Layer 5 of a small transformer language model trained on English Wikipedia (14 layers, counted from 0, width 128).
A neuron's activation on a vector x is GELU(weights . x + bias), where the dot is the dot product.

Input weights of the MLP neurons that the questions are about. A number n stands for (n - 128) times 0.0048.
n57 (bias -0.005): 153, 145, 130, 155, 73, 129, 145, 163, 127, 68, 100, 203, 150, 174, 160, 157, 66, 118, 101, 181, 212, 180, 65, 133, 127, 93, 120, 149, 100, 138, 93, 89, 170, 132, 76, 159, 193, 59, 129, 69, 161, 140, 146, 130, 125, 118, 88, 114, 120, 163, 154, 154, 116, 139, 156, 122, 106, 183, 164, 151, 80, 130, 197, 129, 96, 65, 184, 78, 196, 181, 158, 164, 102, 75, 114, 85, 91, 114, 142, 141, 43, 68, 94, 181, 178, 111, 184, 128, 143, 195, 98, 92, 131, 191, 89, 72, 173, 68, 87, 78, 154, 135, 188, 121, 114, 117, 185, 131, 167, 122, 104, 113, 125, 167, 36, 145, 86, 134, 64, 157, 114, 101, 160, 99, 102, 138, 134, 123
n66 (bias -0.021): 130, 41, 117, 120, 130, 182, 103, 58, 165, 180, 96, 129, 158, 154, 133, 128, 160, 124, 95, 58, 161, 100, 112, 139, 118, 66, 152, 114, 79, 174, 95, 131, 108, 212, 137, 177, 22, 145, 44, 161, 153, 106, 134, 126, 103, 128, 108, 105, 153, 104, 160, 127, 109, 91, 117, 187, 150, 126, 156, 166, 166, 144, 183, 103, 75, 189, 195, 139, 114, 189, 126, 33, 191, 80, 162, 163, 76, 161, 189, 111, 81, 216, 99, 137, 188, 73, 229, 138, 124, 128, 111, 124, 69, 160, 166, 202, 78, 114, 129, 129, 94, 96, 177, 137, 94, 165, 120, 52, 166, 138, 116, 129, 117, 79, 112, 169, 156, 142, 165, 100, 101, 166, 68, 107, 198, 144, 108, 148
n102 (bias -0.018): 98, 129, 209, 153, 154, 88, 128, 138, 127, 109, 160, 168, 179, 202, 194, 128, 61, 87, 107, 75, 114, 133, 111, 89, 90, 139, 176, 114, 119, 107, 93, 103, 45, 152, 114, 107, 158, 146, 159, 91, 94, 138, 93, 154, 141, 135, 65, 122, 140, 164, 101, 117, 107, 152, 171, 132, 87, 121, 94, 154, 110, 51, 149, 96, 192, 74, 139, 53, 148, 102, 154, 163, 114, 132, 148, 191, 119, 150, 93, 120, 202, 198, 114, 152, 107, 137, 159, 110, 87, 117, 110, 108, 117, 110, 156, 171, 95, 131, 157, 161, 185, 133, 89, 152, 158, 103, 101, 139, 192, 114, 131, 96, 148, 84, 88, 81, 146, 139, 108, 116, 148, 112, 77, 127, 133, 93, 148, 140
n131 (bias -0.018): 182, 130, 54, 93, 154, 81, 142, 98, 138, 153, 167, 152, 94, 108, 135, 121, 216, 167, 178, 166, 177, 103, 155, 128, 141, 114, 87, 117, 108, 115, 116, 135, 120, 161, 81, 159, 173, 71, 95, 158, 93, 161, 95, 135, 168, 67, 171, 101, 162, 159, 144, 92, 127, 100, 124, 152, 87, 116, 151, 152, 151, 158, 148, 133, 112, 120, 62, 129, 112, 124, 75, 136, 95, 182, 48, 159, 145, 129, 160, 138, 146, 104, 112, 113, 124, 136, 165, 66, 173, 191, 125, 118, 192, 197, 186, 117, 208, 142, 98, 152, 112, 109, 187, 112, 74, 113, 131, 132, 58, 111, 74, 152, 76, 144, 170, 158, 89, 81, 110, 180, 57, 125, 89, 135, 121, 82, 133, 139
n137 (bias -0.018): 47, 104, 137, 119, 148, 143, 121, 99, 141, 117, 107, 59, 136, 147, 88, 113, 150, 107, 139, 196, 114, 157, 97, 97, 165, 149, 140, 138, 123, 233, 169, 181, 58, 138, 180, 115, 85, 204, 182, 150, 96, 106, 180, 103, 168, 135, 104, 74, 113, 211, 168, 127, 170, 138, 102, 202, 147, 76, 133, 136, 108, 103, 128, 135, 70, 24, 135, 146, 153, 165, 173, 96, 126, 89, 49, 91, 89, 142, 127, 150, 106, 81, 103, 155, 139, 89, 160, 131, 104, 110, 110, 83, 100, 93, 86, 146, 126, 114, 141, 138, 172, 127, 176, 157, 130, 148, 177, 135, 180, 144, 107, 142, 115, 177, 159, 126, 168, 191, 103, 111, 85, 120, 95, 87, 163, 120, 141, 136
n141 (bias -0.022): 182, 136, 87, 141, 117, 98, 89, 98, 112, 174, 180, 126, 120, 33, 155, 122, 170, 146, 48, 121, 103, 191, 86, 47, 230, 177, 122, 149, 72, 125, 145, 108, 77, 169, 115, 63, 116, 62, 117, 192, 166, 122, 113, 175, 205, 159, 100, 117, 191, 140, 96, 101, 137, 124, 190, 109, 149, 108, 101, 94, 152, 80, 112, 210, 148, 118, 80, 152, 171, 123, 136, 146, 98, 140, 119, 80, 172, 56, 135, 167, 115, 169, 132, 195, 112, 126, 153, 97, 130, 145, 110, 105, 147, 162, 114, 134, 141, 179, 64, 80, 163, 166, 111, 183, 34, 192, 120, 74, 202, 132, 114, 174, 160, 114, 86, 143, 79, 127, 103, 117, 84, 96, 89, 122, 162, 153, 94, 150
n217 (bias -0.016): 154, 127, 169, 127, 200, 156, 110, 130, 162, 103, 133, 208, 144, 211, 76, 154, 174, 111, 140, 159, 132, 149, 143, 120, 198, 129, 152, 67, 106, 96, 92, 131, 119, 144, 77, 134, 160, 137, 97, 117, 198, 60, 146, 132, 87, 207, 123, 88, 36, 145, 92, 77, 127, 85, 76, 156, 140, 152, 113, 87, 117, 103, 26, 140, 63, 186, 129, 135, 136, 100, 100, 111, 145, 177, 202, 92, 166, 160, 211, 128, 176, 85, 103, 106, 134, 173, 61, 59, 115, 101, 130, 63, 142, 114, 163, 96, 112, 84, 94, 128, 117, 126, 142, 76, 132, 105, 133, 160, 206, 106, 114, 104, 90, 172, 160, 154, 147, 189, 121, 87, 42, 123, 165, 73, 144, 198, 110, 202
n225 (bias -0.009): 162, 186, 137, 78, 132, 173, 139, 155, 53, 105, 153, 101, 128, 86, 158, 112, 101, 192, 117, 32, 89, 143, 122, 94, 103, 69, 199, 101, 107, 140, 99, 83, 159, 148, 152, 169, 116, 161, 91, 78, 146, 134, 147, 78, 154, 185, 118, 141, 119, 114, 150, 77, 55, 103, 125, 103, 114, 121, 119, 153, 181, 151, 59, 177, 58, 129, 139, 101, 149, 101, 121, 148, 139, 153, 201, 159, 142, 162, 130, 170, 97, 205, 130, 166, 121, 140, 202, 182, 155, 80, 102, 96, 137, 87, 208, 155, 147, 104, 104, 155, 134, 112, 132, 144, 101, 116, 147, 134, 151, 120, 141, 159, 130, 120, 159, 80, 164, 142, 144, 70, 52, 141, 101, 130, 98, 133, 149, 93
n283 (bias -0.013): 185, 156, 175, 52, 143, 82, 137, 152, 100, 102, 129, 151, 138, 125, 136, 105, 115, 64, 182, 88, 124, 87, 143, 181, 187, 105, 166, 166, 175, 140, 133, 92, 146, 178, 133, 68, 85, 146, 180, 180, 112, 101, 79, 165, 172, 57, 191, 99, 162, 168, 117, 145, 145, 79, 144, 94, 128, 99, 101, 120, 81, 136, 140, 140, 197, 77, 109, 159, 86, 125, 162, 178, 64, 101, 184, 131, 71, 86, 108, 130, 125, 173, 138, 133, 132, 108, 128, 92, 68, 156, 107, 196, 127, 151, 86, 143, 47, 121, 150, 156, 151, 145, 163, 122, 154, 143, 113, 63, 118, 149, 94, 123, 174, 146, 105, 133, 128, 134, 128, 144, 126, 139, 91, 77, 69, 63, 204, 147
n317 (bias -0.018): 106, 168, 112, 102, 122, 80, 151, 66, 68, 98, 106, 144, 183, 174, 115, 166, 159, 120, 149, 101, 102, 140, 143, 116, 66, 110, 85, 122, 51, 142, 146, 99, 129, 120, 104, 133, 111, 139, 46, 145, 138, 112, 220, 110, 173, 140, 129, 111, 140, 77, 212, 107, 174, 88, 101, 113, 162, 121, 62, 85, 154, 160, 65, 149, 115, 202, 146, 167, 166, 142, 107, 170, 46, 120, 98, 178, 168, 87, 171, 168, 168, 146, 145, 186, 127, 145, 115, 57, 168, 158, 130, 38, 197, 144, 123, 184, 132, 175, 82, 154, 152, 140, 62, 111, 136, 193, 112, 99, 110, 104, 63, 99, 160, 100, 225, 195, 188, 144, 187, 153, 99, 102, 159, 122, 123, 79, 170, 64
n323 (bias -0.008): 122, 106, 97, 98, 105, 200, 105, 94, 123, 106, 71, 169, 176, 156, 150, 160, 194, 184, 169, 87, 157, 60, 120, 153, 100, 175, 89, 181, 86, 144, 207, 106, 165, 193, 130, 179, 136, 79, 146, 102, 93, 67, 84, 119, 151, 194, 62, 145, 75, 142, 105, 50, 36, 142, 113, 110, 160, 176, 151, 193, 150, 72, 124, 111, 101, 102, 65, 123, 153, 163, 139, 113, 164, 70, 127, 119, 156, 130, 95, 108, 94, 151, 217, 146, 157, 158, 96, 165, 110, 89, 152, 124, 132, 128, 148, 69, 167, 94, 115, 135, 107, 118, 217, 130, 104, 155, 97, 114, 129, 172, 127, 175, 101, 169, 127, 133, 105, 69, 219, 121, 100, 91, 104, 108, 84, 136, 142, 180
n467 (bias -0.021): 166, 142, 133, 168, 67, 143, 127, 123, 36, 175, 141, 181, 145, 143, 111, 114, 142, 99, 241, 154, 118, 43, 121, 102, 139, 161, 83, 124, 66, 128, 105, 101, 151, 115, 75, 135, 125, 83, 126, 108, 75, 145, 228, 184, 134, 71, 162, 145, 170, 79, 154, 222, 96, 164, 98, 147, 106, 188, 186, 185, 128, 159, 134, 97, 174, 177, 163, 143, 96, 118, 178, 124, 132, 98, 51, 169, 122, 173, 147, 76, 145, 154, 102, 92, 91, 61, 177, 187, 53, 65, 110, 69, 183, 94, 151, 106, 160, 129, 123, 113, 96, 75, 78, 84, 138, 118, 138, 124, 104, 195, 196, 83, 172, 143, 161, 40, 112, 67, 73, 175, 119, 138, 152, 150, 150, 90, 203, 153
n475 (bias -0.014): 131, 167, 162, 140, 198, 124, 115, 7, 95, 113, 143, 124, 45, 154, 139, 184, 151, 161, 86, 104, 165, 128, 125, 119, 114, 103, 41, 118, 118, 156, 161, 134, 119, 79, 155, 154, 179, 168, 100, 105, 28, 151, 63, 155, 58, 157, 139, 120, 81, 115, 177, 144, 54, 147, 100, 128, 149, 175, 158, 180, 157, 77, 134, 146, 122, 105, 133, 203, 117, 101, 156, 190, 88, 136, 144, 113, 157, 86, 190, 131, 129, 51, 173, 66, 169, 106, 113, 185, 129, 90, 146, 114, 153, 162, 106, 132, 171, 142, 89, 119, 136, 148, 130, 167, 47, 88, 143, 106, 74, 176, 170, 127, 89, 124, 98, 100, 137, 141, 128, 133, 202, 99, 90, 86, 106, 103, 162, 146

Each question shows a token from some text and the vector x that enters the MLP there. A number n stands for (n - 128) times 0.035.

"ir": 163, 96, 126, 107, 121, 86, 85, 95, 140, 70, 132, 87, 146, 137, 117, 130, 125, 133, 61, 153, 136, 164, 181, 189, 126, 146, 115, 86, 151, 140, 139, 65, 175, 136, 187, 164, 185, 108, 154, 114, 152, 120, 128, 164, 143, 92, 188, 179, 157, 88, 172, 96, 175, 157, 161, 132, 75, 108, 103, 145, 109, 108, 108, 78, 98, 127, 122, 138, 126, 121, 107, 92, 156, 137, 173, 125, 121, 114, 144, 136, 141, 117, 80, 123, 125, 105, 109, 129, 69, 120, 114, 151, 138, 122, 92, 60, 126, 140, 151, 128, 156, 201, 112, 124, 141, 130, 129, 170, 89, 151, 123, 157, 129, 108, 147, 100, 147, 101, 97, 138, 83, 158, 152, 162, 121, 73, 152, 146
Which neuron fires most, and how strongly? n283, at about 1.7

" At": 119, 116, 145, 116, 112, 111, 102, 153, 172, 82, 106, 64, 146, 147, 63, 148, 145, 157, 103, 125, 136, 162, 206, 168, 107, 199, 165, 86, 104, 138, 116, 87, 135, 167, 177, 204, 136, 135, 155, 54, 132, 110, 120, 164, 137, 144, 134, 157, 157, 101, 200, 95, 163, 151, 112, 99, 83, 108, 135, 87, 156, 96, 151, 53, 117, 156, 127, 165, 154, 107, 141, 110, 160, 117, 111, 111, 132, 99, 135, 171, 104, 132, 100, 114, 136, 98, 137, 128, 94, 121, 142, 174, 181, 153, 117, 106, 105, 147, 105, 145, 141, 166, 65, 147, 128, 113, 102, 142, 101, 136, 135, 107, 115, 93, 131, 120, 108, 101, 99, 121, 87, 137, 158, 177, 143, 89, 129, 116
Which neuron fires most, and how strongly? n317, at about 1.4

"ame": 152, 66, 135, 141, 130, 81, 72, 127, 172, 120, 105, 61, 158, 118, 115, 123, 121, 125, 54, 145, 148, 158, 158, 160, 116, 161, 116, 110, 144, 154, 117, 96, 161, 169, 139, 183, 147, 150, 178, 95, 146, 140, 121, 166, 142, 91, 154, 128, 130, 113, 149, 94, 211, 129, 131, 132, 78, 138, 119, 106, 163, 115, 150, 31, 112, 150, 146, 105, 100, 136, 132, 105, 145, 127, 133, 103, 183, 98, 138, 172, 99, 140, 56, 135, 84, 92, 130, 153, 94, 120, 138, 168, 149, 135, 67, 80, 122, 161, 117, 134, 140, 178, 115, 144, 77, 123, 87, 133, 113, 177, 118, 129, 127, 112, 147, 136, 124, 112, 127, 128, 107, 168, 156, 162, 165, 96, 139, 124
Which neuron lights up most? n66

"f": 159, 81, 146, 130, 151, 128, 99, 126, 147, 73, 144, 70, 141, 106, 82, 133, 168, 149, 97, 132, 144, 170, 164, 178, 122, 131, 129, 133, 155, 133, 133, 77, 184, 154, 191, 157, 157, 130, 148, 112, 150, 77, 91, 141, 135, 139, 139, 138, 147, 78, 167, 119, 156, 132, 135, 89, 62, 121, 138, 122, 167, 117, 177, 55, 124, 122, 199, 130, 151, 122, 125, 99, 140, 143, 120, 107, 204, 123, 139, 160, 117, 85, 93, 128, 124, 158, 86, 127, 108, 128, 150, 145, 155, 151, 130, 71, 90, 111, 132, 134, 143, 163, 102, 152, 108, 110, 117, 158, 108, 152, 132, 127, 143, 86, 123, 57, 96, 106, 102, 110, 79, 150, 119, 187, 131, 76, 150, 91
Which neuron lights up most? n475

"ow": 116, 89, 111, 133, 129, 123, 94, 132, 153, 48, 118, 88, 169, 159, 116, 131, 147, 111, 87, 166, 126, 189, 179, 159, 147, 145, 140, 100, 158, 143, 119, 94, 165, 181, 188, 199, 146, 129, 167, 88, 170, 91, 73, 115, 130, 150, 149, 139, 156, 126, 160, 79, 153, 140, 110, 120, 101, 100, 121, 115, 137, 117, 122, 55, 97, 131, 182, 89, 141, 89, 143, 118, 153, 136, 142, 136, 134, 137, 137, 177, 138, 111, 72, 120, 116, 92, 139, 129, 64, 116, 136, 195, 117, 160, 67, 81, 99, 127, 158, 101, 135, 187, 108, 121, 104, 125, 94, 148, 115, 161, 105, 164, 150, 94, 127, 103, 170, 105, 121, 118, 89, 129, 141, 157, 119, 116, 150, 112
The two highest activations, in order: n137, n217

"ident": 163, 95, 137, 141, 87, 88, 98, 132, 111, 88, 131, 73, 140, 120, 127, 136, 154, 146, 87, 160, 137, 187, 196, 183, 98, 155, 108, 84, 116, 145, 160, 81, 154, 183, 150, 205, 165, 160, 113, 121, 148, 115, 114, 123, 106, 98, 180, 181, 181, 102, 180, 85, 185, 137, 129, 96, 62, 96, 141, 118, 138, 106, 126, 36, 146, 120, 144, 149, 161, 150, 153, 113, 171, 123, 144, 119, 156, 130, 139, 131, 147, 135, 67, 131, 126, 109, 117, 131, 82, 133, 134, 137, 151, 145, 92, 85, 120, 148, 128, 136, 125, 167, 124, 146, 105, 136, 70, 139, 92, 117, 112, 110, 113, 118, 105, 105, 120, 131, 121, 143, 97, 106, 159, 164, 107, 100, 144, 91
Which three neurons fire most, strongest first? n317, n131, n57

" w": 118, 56, 113, 120, 158, 101, 104, 149, 155, 87, 127, 76, 138, 112, 99, 133, 161, 139, 68, 126, 160, 150, 149, 174, 120, 162, 121, 136, 147, 126, 115, 78, 164, 163, 183, 169, 163, 130, 169, 81, 152, 116, 55, 110, 138, 133, 142, 126, 150, 86, 179, 122, 153, 168, 101, 119, 71, 125, 148, 107, 151, 118, 124, 43, 90, 143, 160, 151, 121, 112, 148, 109, 160, 146, 135, 141, 180, 69, 153, 155, 137, 101, 89, 153, 122, 116, 136, 121, 117, 146, 129, 187, 115, 182, 127, 90, 95, 128, 137, 108, 124, 190, 78, 157, 103, 120, 120, 165, 97, 167, 99, 147, 112, 109, 133, 100, 120, 135, 100, 122, 86, 130, 152, 180, 149, 97, 144, 96
Which neuron fires most, and how strongly? n131, at about 0.91

"v": 128, 125, 128, 137, 109, 114, 61, 144, 173, 90, 117, 96, 165, 113, 82, 158, 166, 146, 77, 154, 109, 175, 173, 154, 95, 181, 142, 91, 158, 184, 127, 93, 166, 163, 194, 182, 159, 137, 128, 89, 130, 117, 130, 105, 141, 128, 136, 139, 134, 105, 162, 109, 158, 143, 126, 90, 61, 120, 139, 100, 147, 95, 132, 66, 127, 152, 167, 152, 85, 116, 102, 125, 150, 115, 139, 127, 194, 123, 155, 132, 105, 97, 77, 119, 98, 115, 112, 160, 111, 113, 131, 159, 135, 145, 120, 82, 128, 168, 139, 114, 156, 160, 67, 167, 93, 145, 110, 145, 127, 154, 102, 97, 123, 127, 136, 119, 112, 108, 122, 66, 79, 146, 134, 210, 145, 94, 156, 93
Which neuron lights up most? n317

"e": 151, 87, 132, 125, 109, 100, 96, 137, 137, 74, 130, 103, 131, 112, 78, 148, 130, 155, 52, 144, 125, 173, 176, 152, 154, 155, 120, 153, 151, 148, 137, 105, 197, 159, 171, 189, 175, 119, 156, 98, 146, 103, 96, 150, 104, 133, 140, 134, 144, 86, 148, 90, 163, 117, 160, 99, 56, 108, 150, 122, 137, 122, 135, 54, 87, 109, 180, 121, 141, 121, 140, 81, 161, 147, 135, 136, 193, 90, 146, 124, 108, 113, 72, 132, 142, 136, 114, 92, 91, 145, 173, 182, 152, 155, 74, 61, 125, 131, 124, 132, 141, 174, 121, 150, 100, 130, 111, 140, 102, 145, 144, 152, 143, 101, 112, 106, 93, 138, 110, 123, 93, 136, 144, 175, 139, 78, 143, 132
Which neuron fires most, and how strongly? n57, at about 2.9

" T": 123, 95, 148, 140, 107, 124, 111, 165, 170, 90, 117, 87, 166, 119, 96, 146, 154, 129, 89, 133, 131, 160, 184, 188, 106, 169, 122, 116, 119, 119, 134, 44, 132, 176, 197, 178, 160, 135, 180, 68, 138, 109, 93, 141, 127, 96, 145, 124, 123, 116, 164, 97, 162, 166, 97, 98, 82, 104, 132, 88, 141, 132, 168, 48, 116, 139, 144, 148, 142, 111, 155, 99, 158, 96, 143, 112, 184, 112, 137, 134, 109, 125, 73, 136, 102, 113, 146, 156, 93, 118, 148, 187, 139, 158, 137, 94, 103, 130, 142, 140, 121, 190, 63, 121, 108, 90, 92, 156, 114, 128, 111, 155, 117, 120, 125, 114, 128, 136, 116, 134, 65, 114, 145, 174, 144, 100, 160, 130
The two highest activations, in order: n323, n102

" f": 134, 55, 143, 137, 142, 101, 102, 135, 142, 102, 119, 63, 151, 124, 98, 145, 140, 130, 91, 136, 158, 159, 144, 177, 113, 154, 116, 113, 146, 130, 114, 73, 157, 169, 199, 168, 175, 124, 155, 81, 134, 104, 76, 124, 117, 132, 160, 145, 176, 73, 173, 94, 140, 176, 130, 106, 60, 120, 157, 80, 130, 121, 158, 59, 101, 139, 160, 150, 119, 117, 128, 99, 170, 135, 158, 131, 143, 80, 145, 152, 139, 101, 99, 155, 130, 160, 113, 127, 97, 148, 145, 168, 144, 147, 132, 92, 94, 147, 138, 137, 139, 181, 86, 129, 99, 117, 128, 184, 117, 152, 144, 125, 162, 85, 134, 74, 98, 101, 107, 88, 97, 127, 134, 177, 137, 83, 165, 104
Which neuron lights up most? n475